Layer 6 of a small transformer language model trained on English Wikipedia (11 layers, counted from 0, width 64).
Take only the direct path to the model's output, skipping the later layers: a vector added to the residual stream pushes a token's score in proportion to its dot product with that token's output vector.

Output vectors of the tokens that the questions are about. A number n stands for (n - 128) times 0.077.
"ć ": 143, 129, 139, 118, 140, 126, 127, 111, 137, 123, 131, 123, 139, 119, 135, 141, 142, 133, 139, 135, 132, 140, 123, 119, 128, 127, 145, 121, 149, 141, 122, 146, 143, 126, 124, 135, 136, 117, 124, 139, 151, 142, 104, 136, 134, 131, 143, 133, 134, 124, 109, 125, 129, 118, 119, 142, 130, 118, 133, 140, 113, 148, 131, 149
"will ": 134, 128, 131, 128, 123, 133, 131, 105, 126, 119, 138, 118, 130, 134, 122, 129, 122, 142, 143, 128, 145, 138, 119, 117, 121, 133, 136, 117, 140, 142, 138, 135, 147, 119, 129, 134, 135, 121, 132, 138, 143, 121, 132, 128, 142, 107, 138, 142, 139, 134, 137, 134, 129, 126, 115, 123, 146, 130, 117, 139, 127, 123, 128, 128
"who ": 143, 127, 133, 134, 121, 133, 109, 115, 135, 114, 135, 118, 117, 108, 115, 128, 114, 142, 124, 137, 159, 136, 122, 96, 123, 135, 155, 119, 128, 138, 107, 126, 149, 117, 124, 147, 133, 110, 109, 151, 130, 117, 135, 124, 142, 119, 149, 132, 131, 148, 121, 114, 126, 128, 120, 128, 128, 144, 106, 115, 117, 117, 136, 145
"unicip": 171, 138, 152, 140, 171, 141, 129, 94, 148, 126, 169, 110, 149, 109, 98, 181, 131, 173, 143, 126, 155, 173, 75, 86, 57, 59, 147, 105, 194, 161, 100, 182, 207, 62, 140, 147, 131, 72, 121, 183, 158, 172, 89, 115, 182, 67, 164, 93, 130, 171, 111, 85, 124, 117, 92, 138, 148, 115, 118, 117, 125, 170, 102, 185
"ouse ": 127, 129, 129, 139, 122, 122, 137, 129, 127, 110, 138, 122, 139, 132, 110, 142, 127, 121, 131, 121, 135, 124, 109, 103, 129, 128, 123, 136, 141, 144, 133, 151, 148, 122, 124, 143, 129, 112, 128, 134, 146, 135, 118, 128, 143, 116, 136, 115, 134, 129, 127, 112, 140, 124, 137, 124, 127, 133, 123, 121, 120, 134, 130, 129
"===": 131, 129, 127, 109, 144, 136, 111, 124, 130, 139, 135, 126, 150, 138, 121, 132, 114, 148, 152, 120, 137, 117, 115, 100, 109, 136, 121, 110, 133, 144, 123, 142, 129, 121, 125, 121, 148, 123, 147, 146, 136, 116, 136, 135, 135, 116, 126, 124, 146, 132, 135, 127, 108, 136, 123, 138, 117, 124, 129, 146, 129, 138, 126, 136
"Rail": 134, 129, 124, 131, 125, 138, 128, 123, 138, 141, 136, 126, 137, 124, 136, 131, 142, 134, 147, 124, 144, 130, 121, 129, 114, 124, 143, 125, 144, 147, 122, 155, 131, 116, 137, 146, 116, 110, 109, 130, 137, 131, 125, 114, 147, 119, 143, 123, 123, 125, 113, 115, 128, 113, 125, 124, 146, 120, 136, 124, 133, 145, 119, 129
"level": 132, 129, 133, 124, 155, 137, 130, 120, 140, 130, 132, 119, 159, 120, 108, 131, 108, 135, 131, 127, 137, 152, 125, 109, 126, 119, 121, 110, 131, 134, 118, 144, 166, 118, 122, 131, 136, 121, 131, 126, 142, 144, 135, 117, 145, 108, 134, 140, 122, 141, 129, 126, 143, 114, 127, 121, 136, 119, 140, 129, 132, 120, 151, 144
"′": 135, 128, 120, 131, 130, 121, 129, 107, 151, 135, 137, 120, 141, 137, 122, 141, 135, 121, 152, 115, 123, 142, 126, 102, 108, 115, 133, 125, 157, 139, 114, 126, 139, 115, 127, 152, 124, 128, 105, 134, 111, 145, 117, 135, 131, 126, 123, 140, 129, 132, 116, 118, 119, 122, 111, 131, 146, 125, 113, 147, 127, 141, 128, 155
"Summer ": 145, 129, 125, 103, 141, 142, 134, 122, 150, 113, 147, 127, 147, 132, 103, 132, 127, 136, 125, 129, 137, 134, 111, 106, 125, 116, 134, 121, 144, 135, 124, 144, 133, 113, 139, 133, 117, 118, 132, 128, 140, 120, 126, 127, 126, 115, 127, 111, 127, 126, 131, 128, 140, 124, 130, 117, 138, 123, 137, 124, 131, 135, 116, 123
"England": 138, 129, 120, 127, 129, 115, 119, 129, 125, 136, 133, 130, 139, 132, 112, 131, 121, 129, 128, 130, 152, 138, 114, 123, 124, 110, 123, 126, 143, 141, 112, 150, 140, 114, 124, 124, 121, 104, 129, 133, 124, 129, 108, 115, 135, 115, 130, 126, 125, 148, 117, 132, 117, 115, 108, 131, 131, 139, 140, 126, 118, 132, 117, 144
"medal ": 145, 130, 132, 138, 152, 148, 142, 125, 118, 115, 143, 135, 139, 120, 119, 132, 119, 144, 132, 121, 126, 121, 120, 115, 125, 106, 137, 125, 130, 132, 122, 138, 151, 107, 146, 153, 129, 118, 133, 151, 140, 137, 132, 123, 127, 121, 140, 125, 140, 143, 110, 138, 105, 129, 126, 114, 135, 131, 139, 136, 129, 123, 135, 169
"includ": 139, 128, 125, 128, 155, 159, 123, 120, 129, 138, 145, 133, 127, 123, 117, 133, 124, 131, 133, 129, 134, 112, 118, 97, 121, 128, 119, 134, 150, 130, 118, 134, 147, 114, 132, 122, 123, 109, 132, 138, 148, 133, 137, 135, 128, 117, 148, 132, 113, 137, 118, 114, 140, 111, 106, 128, 127, 132, 119, 141, 134, 132, 120, 138
"Are": 141, 129, 125, 136, 137, 133, 117, 105, 140, 125, 145, 126, 150, 121, 110, 132, 129, 133, 147, 118, 142, 136, 120, 124, 118, 134, 128, 138, 144, 129, 133, 131, 127, 115, 138, 138, 125, 117, 120, 127, 127, 142, 128, 134, 131, 117, 136, 120, 139, 128, 122, 123, 138, 117, 117, 126, 138, 121, 127, 122, 135, 134, 130, 137
"|---|---|": 148, 132, 129, 128, 146, 170, 133, 99, 114, 128, 152, 147, 139, 103, 118, 138, 132, 148, 161, 124, 132, 122, 108, 133, 119, 123, 132, 142, 142, 120, 122, 170, 138, 112, 155, 128, 125, 125, 133, 130, 148, 146, 114, 132, 117, 93, 147, 113, 116, 127, 129, 133, 125, 126, 119, 119, 141, 140, 133, 123, 132, 139, 120, 168
"gradu": 146, 130, 119, 131, 123, 141, 133, 116, 132, 129, 121, 117, 126, 116, 94, 130, 124, 126, 124, 140, 135, 134, 111, 99, 125, 134, 121, 119, 132, 131, 126, 141, 151, 110, 114, 130, 122, 134, 127, 152, 138, 128, 121, 123, 141, 118, 131, 114, 137, 123, 125, 137, 118, 108, 121, 140, 135, 127, 143, 139, 124, 137, 125, 142
"was ": 135, 127, 133, 131, 124, 114, 140, 125, 121, 129, 136, 124, 137, 137, 111, 127, 136, 129, 132, 127, 138, 129, 114, 119, 131, 137, 136, 135, 122, 125, 133, 139, 138, 120, 118, 149, 134, 118, 119, 144, 156, 116, 136, 139, 144, 119, 145, 137, 128, 130, 134, 137, 122, 124, 120, 125, 154, 116, 122, 140, 124, 124, 126, 150
"|---|---": 195, 144, 171, 139, 213, 157, 125, 70, 178, 125, 183, 93, 169, 97, 84, 210, 154, 191, 150, 133, 191, 201, 47, 41, 29, 38, 165, 97, 220, 190, 77, 204, 249, 26, 142, 161, 140, 28, 117, 209, 184, 186, 41, 106, 202, 21, 177, 79, 125, 212, 95, 69, 116, 106, 65, 147, 178, 122, 110, 125, 134, 188, 98, 202
"0 ": 134, 128, 136, 129, 138, 140, 121, 132, 146, 134, 131, 134, 130, 122, 125, 132, 117, 121, 131, 118, 140, 131, 135, 123, 127, 128, 114, 124, 128, 134, 132, 132, 134, 116, 129, 139, 122, 123, 130, 124, 133, 152, 121, 126, 129, 116, 120, 124, 117, 131, 128, 132, 116, 127, 135, 110, 130, 121, 123, 141, 128, 135, 131, 134
"population ": 145, 129, 136, 133, 134, 142, 138, 99, 132, 142, 164, 118, 147, 117, 135, 130, 141, 141, 151, 149, 142, 111, 113, 114, 129, 123, 138, 120, 143, 119, 126, 137, 155, 115, 130, 144, 120, 132, 122, 137, 136, 149, 115, 130, 129, 88, 151, 117, 147, 143, 124, 123, 137, 111, 126, 132, 131, 122, 114, 147, 123, 142, 135, 124
"Company ": 143, 129, 123, 139, 120, 128, 119, 124, 137, 129, 136, 133, 135, 121, 130, 131, 148, 132, 147, 117, 131, 133, 114, 118, 116, 129, 148, 123, 139, 133, 124, 142, 134, 112, 135, 138, 127, 117, 110, 133, 134, 134, 127, 123, 136, 118, 145, 130, 130, 125, 124, 121, 125, 113, 125, 130, 139, 121, 132, 122, 150, 136, 117, 148

Output weights of attention head 0. The head adds the sum of these rows, row i times number i of z. A number n stands for (n - 128) times 0.0032.
o0: 115, 147, 167, 150, 134, 148, 108, 142, 127, 123, 94, 103, 142, 117, 114, 98, 127, 205, 104, 156, 122, 140, 175, 150, 131, 136, 65, 95, 69, 135, 143, 135, 117, 172, 203, 156, 107, 164, 161, 120, 104, 155, 68, 143, 110, 121, 78, 151, 186, 175, 188, 87, 95, 116, 93, 166, 66, 149, 97, 120, 163, 113, 110, 143
o1: 103, 203, 117, 126, 115, 98, 93, 149, 82, 106, 155, 143, 188, 121, 86, 182, 142, 138, 111, 104, 113, 152, 127, 139, 126, 121, 115, 97, 148, 112, 118, 147, 65, 127, 131, 132, 173, 128, 102, 127, 113, 164, 103, 129, 140, 119, 114, 156, 114, 99, 123, 126, 110, 114, 98, 176, 123, 95, 123, 160, 109, 133, 123, 173
o2: 120, 62, 47, 159, 126, 96, 135, 133, 119, 148, 87, 117, 147, 95, 134, 123, 53, 95, 87, 144, 178, 217, 103, 96, 135, 55, 113, 166, 65, 86, 101, 148, 206, 69, 165, 102, 132, 122, 172, 110, 142, 139, 101, 100, 154, 47, 92, 139, 138, 126, 117, 140, 128, 114, 160, 135, 98, 107, 88, 99, 108, 160, 179, 143
o3: 113, 130, 140, 125, 59, 113, 161, 134, 132, 145, 119, 98, 83, 168, 128, 203, 126, 106, 133, 112, 158, 42, 138, 88, 92, 128, 140, 142, 152, 147, 140, 171, 121, 152, 115, 66, 137, 188, 98, 154, 163, 133, 124, 94, 107, 171, 141, 145, 149, 84, 195, 117, 139, 69, 154, 139, 155, 136, 177, 164, 65, 123, 170, 123
o4: 110, 103, 128, 114, 106, 93, 137, 143, 160, 165, 95, 109, 122, 141, 125, 150, 147, 153, 120, 123, 107, 194, 93, 139, 182, 114, 156, 186, 97, 130, 90, 132, 154, 175, 139, 140, 155, 114, 183, 112, 121, 145, 139, 162, 95, 139, 105, 163, 135, 140, 124, 79, 128, 166, 71, 133, 107, 137, 76, 128, 126, 180, 107, 144
o5: 144, 103, 148, 116, 106, 137, 106, 107, 93, 173, 149, 192, 139, 146, 77, 161, 142, 138, 111, 134, 149, 148, 95, 70, 141, 98, 123, 124, 117, 78, 138, 129, 176, 102, 125, 120, 118, 137, 128, 116, 149, 187, 99, 135, 165, 88, 140, 114, 129, 155, 124, 107, 54, 89, 105, 120, 150, 101, 96, 176, 144, 111, 129, 110
o6: 130, 163, 108, 136, 123, 151, 167, 162, 149, 174, 100, 162, 128, 89, 84, 67, 149, 86, 151, 111, 130, 98, 104, 136, 124, 59, 126, 160, 106, 133, 99, 156, 103, 122, 144, 164, 121, 109, 116, 131, 107, 149, 107, 91, 146, 79, 100, 94, 154, 131, 143, 98, 159, 159, 139, 92, 149, 180, 128, 84, 154, 115, 128, 155
o7: 119, 131, 107, 178, 100, 142, 113, 100, 100, 105, 85, 154, 150, 151, 126, 133, 104, 137, 138, 136, 108, 187, 146, 114, 167, 123, 141, 128, 82, 146, 146, 70, 124, 139, 206, 127, 98, 79, 139, 75, 78, 128, 118, 197, 150, 75, 104, 86, 183, 136, 159, 142, 113, 137, 99, 87, 107, 137, 114, 114, 177, 140, 90, 118
o8: 109, 82, 125, 90, 109, 122, 183, 109, 151, 118, 127, 139, 126, 106, 162, 134, 178, 125, 142, 125, 115, 146, 100, 167, 155, 133, 155, 130, 128, 113, 121, 120, 111, 137, 162, 136, 132, 146, 144, 124, 150, 74, 84, 115, 137, 134, 145, 108, 87, 158, 82, 130, 160, 152, 113, 95, 158, 75, 106, 106, 115, 152, 149, 141
o9: 195, 102, 104, 110, 187, 105, 158, 122, 149, 95, 145, 128, 166, 135, 105, 110, 128, 119, 183, 147, 83, 126, 91, 125, 185, 174, 154, 122, 192, 118, 176, 82, 104, 131, 112, 141, 157, 86, 108, 51, 170, 197, 195, 87, 32, 87, 186, 85, 152, 171, 130, 145, 81, 112, 67, 138, 171, 95, 75, 190, 87, 38, 140, 85
o10: 179, 117, 167, 118, 107, 83, 69, 136, 137, 137, 139, 147, 176, 176, 45, 83, 174, 132, 138, 122, 128, 107, 123, 178, 163, 150, 115, 112, 130, 127, 176, 106, 62, 53, 99, 115, 145, 126, 121, 128, 87, 146, 167, 170, 119, 185, 141, 149, 108, 96, 105, 134, 129, 171, 99, 137, 125, 115, 101, 100, 130, 154, 122, 186
o11: 158, 132, 152, 169, 153, 121, 125, 132, 119, 150, 189, 158, 158, 122, 91, 125, 98, 101, 180, 85, 117, 146, 105, 125, 118, 82, 163, 142, 162, 76, 107, 109, 125, 84, 145, 116, 126, 105, 155, 95, 125, 150, 171, 109, 101, 100, 97, 81, 112, 126, 125, 168, 134, 139, 96, 139, 159, 159, 120, 129, 116, 139, 172, 85
o12: 95, 168, 102, 133, 127, 107, 110, 92, 164, 119, 113, 125, 152, 165, 127, 102, 169, 138, 175, 121, 102, 162, 138, 161, 124, 143, 132, 125, 128, 153, 170, 145, 114, 69, 143, 144, 96, 104, 145, 99, 140, 102, 112, 159, 122, 111, 151, 116, 152, 106, 88, 103, 139, 137, 130, 97, 131, 111, 108, 142, 138, 135, 112, 109
o13: 90, 99, 143, 129, 203, 102, 174, 178, 165, 125, 102, 151, 136, 143, 94, 125, 84, 99, 77, 139, 195, 147, 91, 156, 146, 96, 110, 154, 155, 120, 134, 86, 103, 116, 105, 102, 112, 61, 95, 121, 114, 119, 145, 107, 116, 104, 128, 116, 93, 173, 81, 127, 139, 103, 125, 89, 180, 109, 154, 166, 104, 59, 106, 43
o14: 109, 173, 98, 122, 74, 156, 114, 132, 128, 83, 88, 143, 129, 144, 141, 157, 171, 111, 124, 114, 116, 115, 100, 164, 151, 169, 178, 118, 163, 162, 128, 145, 140, 98, 139, 144, 171, 39, 139, 146, 165, 121, 103, 142, 139, 144, 201, 146, 97, 146, 134, 122, 142, 99, 147, 118, 147, 55, 158, 106, 131, 120, 68, 141
o15: 120, 78, 157, 101, 126, 95, 131, 126, 148, 124, 75, 189, 205, 141, 113, 130, 128, 158, 131, 162, 115, 163, 92, 140, 171, 118, 119, 143, 144, 106, 133, 108, 100, 128, 147, 82, 159, 119, 142, 90, 160, 188, 118, 169, 121, 74, 166, 142, 85, 198, 101, 143, 134, 148, 66, 119, 183, 58, 75, 193, 156, 117, 62, 118
o16: 97, 105, 148, 117, 157, 157, 153, 165, 157, 139, 124, 119, 93, 73, 153, 114, 118, 156, 103, 175, 130, 172, 165, 119, 96, 117, 92, 127, 105, 121, 165, 107, 147, 156, 164, 128, 107, 173, 98, 139, 140, 117, 71, 85, 90, 117, 155, 117, 126, 175, 131, 151, 124, 129, 111, 119, 152, 121, 131, 159, 91, 127, 172, 137
o17: 97, 144, 139, 163, 105, 69, 97, 144, 111, 114, 101, 168, 129, 168, 105, 158, 154, 78, 123, 133, 130, 188, 103, 129, 138, 115, 131, 131, 159, 121, 113, 127, 112, 37, 132, 51, 137, 93, 157, 116, 109, 124, 123, 196, 148, 128, 84, 95, 157, 94, 155, 83, 98, 131, 179, 93, 113, 83, 106, 129, 110, 136, 129, 135
o18: 113, 149, 94, 150, 129, 117, 128, 151, 108, 145, 108, 135, 135, 140, 137, 142, 114, 139, 133, 150, 162, 194, 111, 134, 30, 55, 102, 125, 60, 90, 75, 89, 155, 152, 134, 161, 55, 199, 122, 183, 129, 138, 118, 151, 152, 135, 106, 79, 115, 155, 144, 187, 123, 186, 159, 127, 108, 146, 138, 123, 110, 212, 162, 114
o19: 133, 102, 155, 139, 138, 162, 151, 202, 99, 127, 137, 86, 88, 120, 150, 82, 87, 117, 117, 118, 111, 111, 130, 164, 123, 166, 91, 119, 118, 170, 160, 157, 144, 105, 148, 127, 154, 141, 101, 138, 135, 77, 145, 132, 142, 122, 142, 162, 176, 94, 164, 101, 140, 82, 161, 114, 123, 125, 165, 82, 133, 117, 148, 114
o20: 109, 92, 63, 95, 109, 134, 107, 109, 181, 146, 100, 187, 113, 124, 129, 148, 161, 140, 76, 94, 42, 123, 153, 144, 106, 129, 176, 159, 228, 106, 146, 147, 93, 130, 155, 110, 89, 96, 141, 105, 119, 116, 159, 155, 101, 146, 134, 100, 133, 118, 119, 95, 173, 212, 155, 56, 158, 70, 141, 136, 93, 172, 23, 116
o21: 151, 147, 248, 114, 110, 96, 83, 106, 125, 103, 131, 159, 157, 116, 60, 104, 161, 131, 113, 96, 141, 44, 142, 143, 232, 116, 178, 121, 120, 163, 119, 201, 156, 175, 127, 107, 155, 112, 105, 158, 113, 152, 147, 77, 142, 138, 143, 127, 106, 98, 106, 116, 98, 140, 154, 133, 80, 118, 130, 117, 157, 62, 108, 141
o22: 133, 129, 168, 136, 128, 132, 106, 124, 146, 133, 123, 139, 159, 118, 105, 96, 98, 158, 124, 131, 144, 124, 148, 143, 165, 103, 120, 120, 117, 140, 140, 115, 181, 184, 185, 102, 127, 113, 143, 94, 98, 178, 147, 133, 182, 128, 139, 149, 116, 138, 163, 108, 150, 108, 100, 163, 100, 118, 158, 108, 108, 131, 134, 122
o23: 114, 131, 95, 118, 112, 120, 80, 133, 101, 142, 97, 81, 122, 143, 136, 173, 121, 138, 101, 128, 140, 164, 93, 164, 92, 119, 113, 109, 91, 133, 131, 131, 174, 122, 124, 117, 111, 131, 165, 144, 105, 90, 90, 207, 130, 176, 92, 140, 135, 95, 137, 147, 142, 145, 136, 111, 99, 142, 154, 82, 114, 171, 176, 157
o24: 98, 142, 85, 151, 146, 91, 221, 107, 76, 97, 150, 115, 179, 157, 166, 191, 110, 105, 175, 130, 110, 93, 106, 126, 153, 147, 109, 128, 127, 167, 113, 82, 130, 183, 160, 139, 161, 100, 99, 112, 89, 115, 125, 120, 126, 101, 161, 96, 137, 180, 101, 147, 103, 88, 133, 129, 92, 131, 70, 182, 124, 79, 147, 113
o25: 113, 62, 119, 107, 100, 138, 114, 105, 127, 91, 112, 113, 156, 143, 127, 148, 160, 138, 132, 140, 162, 144, 137, 155, 145, 116, 139, 145, 103, 72, 92, 171, 116, 202, 148, 139, 112, 154, 122, 90, 195, 98, 117, 192, 107, 168, 157, 89, 151, 106, 90, 132, 121, 154, 102, 150, 122, 96, 157, 101, 113, 172, 185, 151
o26: 124, 169, 151, 118, 112, 93, 157, 143, 134, 40, 117, 133, 145, 97, 123, 146, 121, 128, 148, 80, 138, 197, 87, 109, 146, 149, 138, 133, 113, 86, 120, 123, 79, 150, 86, 117, 148, 160, 174, 122, 147, 107, 119, 147, 152, 139, 155, 96, 123, 112, 82, 135, 119, 117, 72, 172, 143, 137, 99, 130, 190, 166, 119, 131
o27: 107, 98, 136, 178, 142, 142, 166, 143, 100, 78, 115, 94, 115, 115, 154, 111, 96, 196, 106, 148, 110, 179, 167, 95, 128, 100, 55, 115, 75, 108, 115, 125, 127, 81, 126, 61, 104, 173, 157, 93, 111, 105, 119, 166, 153, 140, 103, 207, 128, 123, 125, 96, 169, 103, 97, 125, 140, 120, 109, 87, 171, 195, 174, 146
o28: 139, 191, 140, 99, 124, 101, 141, 107, 169, 124, 122, 98, 143, 109, 111, 125, 148, 127, 111, 109, 105, 60, 109, 80, 177, 156, 151, 115, 93, 161, 141, 120, 100, 134, 72, 129, 193, 157, 116, 141, 123, 143, 74, 144, 123, 116, 131, 153, 111, 113, 162, 126, 85, 117, 108, 100, 123, 131, 141, 154, 111, 87, 105, 136
o29: 107, 150, 180, 131, 136, 110, 179, 124, 83, 120, 179, 120, 72, 139, 143, 176, 162, 140, 81, 126, 86, 136, 161, 117, 104, 135, 160, 116, 162, 136, 145, 81, 125, 178, 145, 72, 109, 133, 107, 158, 77, 126, 151, 99, 130, 213, 122, 84, 86, 186, 129, 107, 136, 140, 90, 124, 132, 155, 115, 154, 132, 177, 133, 120
o30: 128, 182, 100, 149, 128, 127, 190, 139, 81, 117, 128, 38, 113, 114, 137, 180, 153, 130, 134, 149, 123, 90, 108, 115, 73, 156, 86, 120, 123, 164, 118, 83, 96, 137, 168, 143, 86, 92, 125, 163, 48, 144, 125, 132, 172, 107, 141, 111, 123, 166, 108, 106, 127, 122, 130, 149, 117, 167, 133, 155, 141, 97, 135, 117
o31: 154, 63, 119, 126, 122, 108, 144, 109, 157, 106, 168, 105, 160, 152, 121, 92, 92, 99, 150, 114, 77, 204, 112, 68, 101, 137, 113, 118, 80, 105, 105, 73, 101, 81, 88, 112, 127, 179, 163, 86, 132, 146, 86, 138, 183, 132, 114, 146, 139, 143, 133, 123, 110, 148, 74, 102, 121, 147, 108, 166, 168, 155, 122, 125

Each question shows a token from some text and the vector z that the head gathered there. A number n stands for (n - 128) times 0.0077.

"it": 109, 163, 111, 81, 98, 131, 94, 131, 108, 149, 201, 151, 97, 135, 139, 125, 125, 105, 90, 131, 110, 116, 161, 94, 111, 71, 138, 167, 127, 138, 114, 100
Which three tokens does it push up most, strongest first? "includ", "Are", "level"

"ans": 112, 116, 105, 114, 122, 125, 127, 118, 156, 137, 136, 128, 134, 134, 131, 147, 134, 99, 117, 115, 134, 122, 112, 113, 137, 123, 120, 136, 119, 110, 122, 128
Pushed down most: "gradu"

"y": 106, 157, 126, 123, 115, 110, 132, 118, 136, 139, 161, 126, 149, 106, 132, 125, 113, 101, 127, 133, 103, 105, 103, 131, 163, 132, 139, 138, 143, 81, 145, 110
Which of these tokens does it push up most? "was "

"; ": 137, 140, 119, 116, 134, 116, 134, 133, 121, 122, 145, 135, 137, 110, 143, 146, 114, 138, 141, 123, 131, 133, 135, 143, 101, 123, 118, 133, 116, 129, 113, 140
Which of these tokens does it push up most? "unicip"

".": 182, 134, 128, 151, 100, 116, 157, 124, 115, 121, 113, 111, 109, 141, 114, 148, 108, 142, 149, 116, 94, 138, 137, 127, 151, 139, 133, 151, 121, 128, 166, 146
Which of these tokens does it push up most? "level"

"Willi": 89, 181, 127, 119, 136, 135, 150, 121, 122, 101, 155, 140, 129, 142, 106, 113, 116, 112, 146, 104, 137, 149, 112, 130, 169, 133, 139, 97, 140, 99, 131, 126
Pushed down most: "will "

"en": 139, 125, 128, 127, 110, 124, 123, 140, 113, 137, 127, 137, 117, 120, 146, 112, 122, 116, 117, 119, 118, 145, 131, 146, 130, 131, 124, 122, 126, 128, 135, 128
Which two tokens does it push up most, strongest first? "who ", "medal "

"Sci": 152, 163, 122, 118, 132, 136, 158, 146, 135, 166, 173, 120, 141, 118, 156, 116, 131, 153, 117, 154, 114, 149, 110, 143, 88, 118, 147, 159, 122, 144, 131, 133
Which two tokens does it push up most, strongest first? "Company ", "Are"

"vers": 147, 107, 126, 115, 118, 141, 131, 139, 133, 124, 128, 137, 129, 116, 136, 118, 111, 126, 114, 129, 101, 144, 128, 153, 135, 128, 134, 128, 133, 113, 140, 151
Pushed down most: "Rail"

"ear": 126, 134, 126, 128, 119, 128, 126, 131, 111, 116, 138, 140, 124, 123, 132, 123, 121, 139, 121, 126, 128, 127, 122, 152, 129, 134, 132, 122, 141, 128, 137, 135
Which of these tokens does it push up most? "==="

"he ": 114, 141, 137, 134, 105, 138, 121, 135, 109, 125, 134, 136, 98, 140, 136, 110, 125, 162, 122, 128, 127, 132, 102, 159, 107, 136, 140, 101, 157, 125, 138, 133
Pushed down most: "population "

"re": 174, 102, 135, 147, 121, 111, 151, 125, 114, 124, 112, 125, 135, 150, 104, 162, 146, 167, 119, 116, 130, 157, 121, 125, 121, 118, 114, 121, 135, 110, 113, 149
Which two tokens does it push up most, strongest first? "0 ", "level"

"te": 110, 119, 119, 119, 118, 125, 150, 117, 141, 99, 131, 136, 118, 121, 133, 112, 111, 124, 127, 127, 131, 133, 106, 140, 151, 127, 112, 103, 125, 110, 141, 123
Which of these tokens does it push up most? "Rail"

"Out": 136, 126, 116, 159, 109, 131, 103, 119, 120, 157, 122, 105, 124, 131, 158, 138, 111, 114, 96, 123, 91, 117, 101, 104, 103, 93, 128, 153, 122, 99, 144, 140
Which two tokens does it push up most, strongest first? "will ", "includ"

"end": 158, 157, 110, 166, 106, 131, 127, 105, 106, 173, 129, 130, 107, 132, 96, 163, 122, 124, 96, 114, 134, 147, 137, 117, 145, 154, 109, 137, 136, 119, 132, 144
Which of these tokens does it push up most? "population "

"in": 130, 145, 107, 118, 138, 113, 141, 128, 151, 105, 126, 114, 131, 142, 121, 124, 123, 90, 109, 114, 146, 136, 102, 125, 167, 153, 128, 132, 127, 100, 120, 101
Pushed down most: "|---|---"

"one ": 139, 135, 128, 153, 104, 119, 136, 110, 100, 119, 137, 124, 99, 139, 147, 144, 104, 149, 124, 104, 119, 149, 135, 131, 71, 129, 114, 124, 137, 116, 121, 152
Which of these tokens does it push up most? "gradu"

"where ": 83, 132, 155, 134, 119, 104, 146, 110, 124, 92, 127, 179, 127, 90, 123, 95, 142, 143, 140, 132, 123, 91, 125, 149, 88, 138, 103, 80, 116, 155, 98, 127
Which two tokens does it push up most, strongest first? "unicip", "|---|---"

"Batt": 86, 163, 141, 110, 157, 139, 146, 129, 122, 93, 154, 177, 143, 117, 116, 77, 122, 133, 141, 132, 134, 174, 145, 162, 124, 116, 122, 104, 147, 145, 118, 132
Which two tokens does it push up most, strongest first? "unicip", "|---|---"

"to ": 108, 139, 132, 153, 142, 158, 143, 125, 145, 130, 156, 152, 94, 151, 122, 126, 137, 168, 110, 118, 150, 115, 142, 153, 72, 115, 131, 108, 138, 181, 118, 157
Pushed down most: "population "

"r": 149, 115, 132, 131, 97, 131, 139, 153, 116, 145, 120, 122, 131, 144, 136, 135, 128, 118, 122, 128, 114, 139, 124, 135, 151, 119, 122, 129, 140, 102, 142, 133
Which of these tokens does it push up most? "population "

"193": 118, 150, 146, 128, 99, 104, 118, 117, 110, 136, 136, 138, 116, 96, 132, 175, 114, 142, 118, 157, 122, 106, 151, 103, 85, 86, 155, 144, 165, 91, 108, 179
Which of these tokens does it push up most? "level"

"a ": 129, 134, 122, 124, 116, 128, 145, 122, 109, 124, 133, 135, 126, 128, 137, 129, 104, 123, 109, 125, 135, 140, 128, 122, 123, 142, 111, 119, 123, 110, 118, 139
Which two tokens does it push up most, strongest first? "|---|---|", "Company "

"num": 114, 126, 131, 121, 123, 122, 141, 134, 124, 119, 135, 137, 135, 130, 144, 115, 102, 133, 118, 133, 132, 129, 124, 142, 135, 126, 136, 121, 132, 99, 131, 134
Pushed down most: "population "

"moved ": 116, 129, 146, 132, 115, 137, 114, 146, 107, 126, 124, 125, 105, 142, 145, 99, 126, 160, 132, 119, 116, 137, 102, 160, 122, 135, 147, 105, 162, 139, 143, 132
Pushed down most: "|---|---|"

". ": 114, 124, 148, 129, 141, 153, 149, 129, 131, 104, 112, 144, 116, 136, 127, 115, 128, 147, 145, 110, 98, 93, 128, 131, 133, 132, 124, 116, 138, 140, 104, 152
Which of these tokens does it push up most? "|---|---"

"University ": 132, 141, 133, 124, 131, 137, 164, 133, 123, 139, 148, 140, 120, 132, 125, 130, 131, 157, 120, 131, 148, 152, 113, 149, 114, 125, 122, 115, 132, 143, 121, 132
Which of these tokens does it push up most? "unicip"

"me": 111, 139, 139, 103, 98, 130, 127, 131, 136, 125, 161, 130, 132, 83, 121, 132, 118, 108, 125, 128, 105, 115, 106, 108, 146, 118, 137, 144, 124, 73, 149, 96
Pushed down most: "Summer "

"ch": 105, 137, 127, 124, 121, 135, 129, 125, 125, 134, 129, 121, 133, 138, 132, 122, 111, 146, 127, 128, 132, 138, 118, 129, 154, 123, 114, 120, 132, 108, 138, 107
Which of these tokens does it push up most? "ouse "

"isl": 139, 144, 123, 127, 121, 124, 142, 118, 122, 138, 138, 124, 132, 147, 135, 145, 122, 134, 106, 122, 145, 153, 123, 119, 126, 132, 111, 123, 130, 114, 122, 122
Pushed down most: "gradu"

"es": 132, 133, 166, 98, 149, 88, 111, 151, 145, 55, 153, 144, 159, 84, 173, 118, 94, 142, 155, 131, 138, 103, 149, 200, 91, 165, 117, 154, 91, 99, 97, 143
Which of these tokens does it push up most? "unicip"

"then ": 112, 136, 135, 129, 119, 138, 112, 134, 107, 122, 135, 135, 99, 146, 140, 102, 127, 154, 118, 127, 128, 134, 113, 165, 109, 150, 137, 94, 158, 143, 129, 134
Which of these tokens does it push up most? "gradu"

"isc": 125, 152, 132, 133, 107, 124, 134, 112, 99, 141, 143, 137, 123, 155, 128, 132, 115, 130, 104, 137, 137, 119, 128, 144, 134, 124, 109, 131, 133, 122, 136, 146
Which of these tokens does it push up most? "includ"

"ht ": 133, 121, 129, 122, 110, 142, 139, 143, 103, 126, 131, 133, 105, 145, 146, 110, 108, 140, 106, 135, 109, 136, 113, 151, 156, 144, 126, 87, 147, 110, 159, 152
Which of these tokens does it push up most? "ouse "

"Mus": 125, 149, 113, 125, 133, 121, 119, 113, 123, 128, 146, 123, 131, 121, 128, 136, 126, 137, 134, 116, 145, 133, 120, 128, 125, 109, 124, 137, 137, 132, 127, 110
Pushed down most: "|---|---"

"of ": 157, 168, 109, 115, 128, 124, 143, 123, 139, 162, 167, 120, 142, 127, 155, 116, 126, 172, 107, 179, 98, 139, 106, 142, 72, 125, 147, 186, 112, 164, 123, 136
Which of these tokens does it push up most? "Company "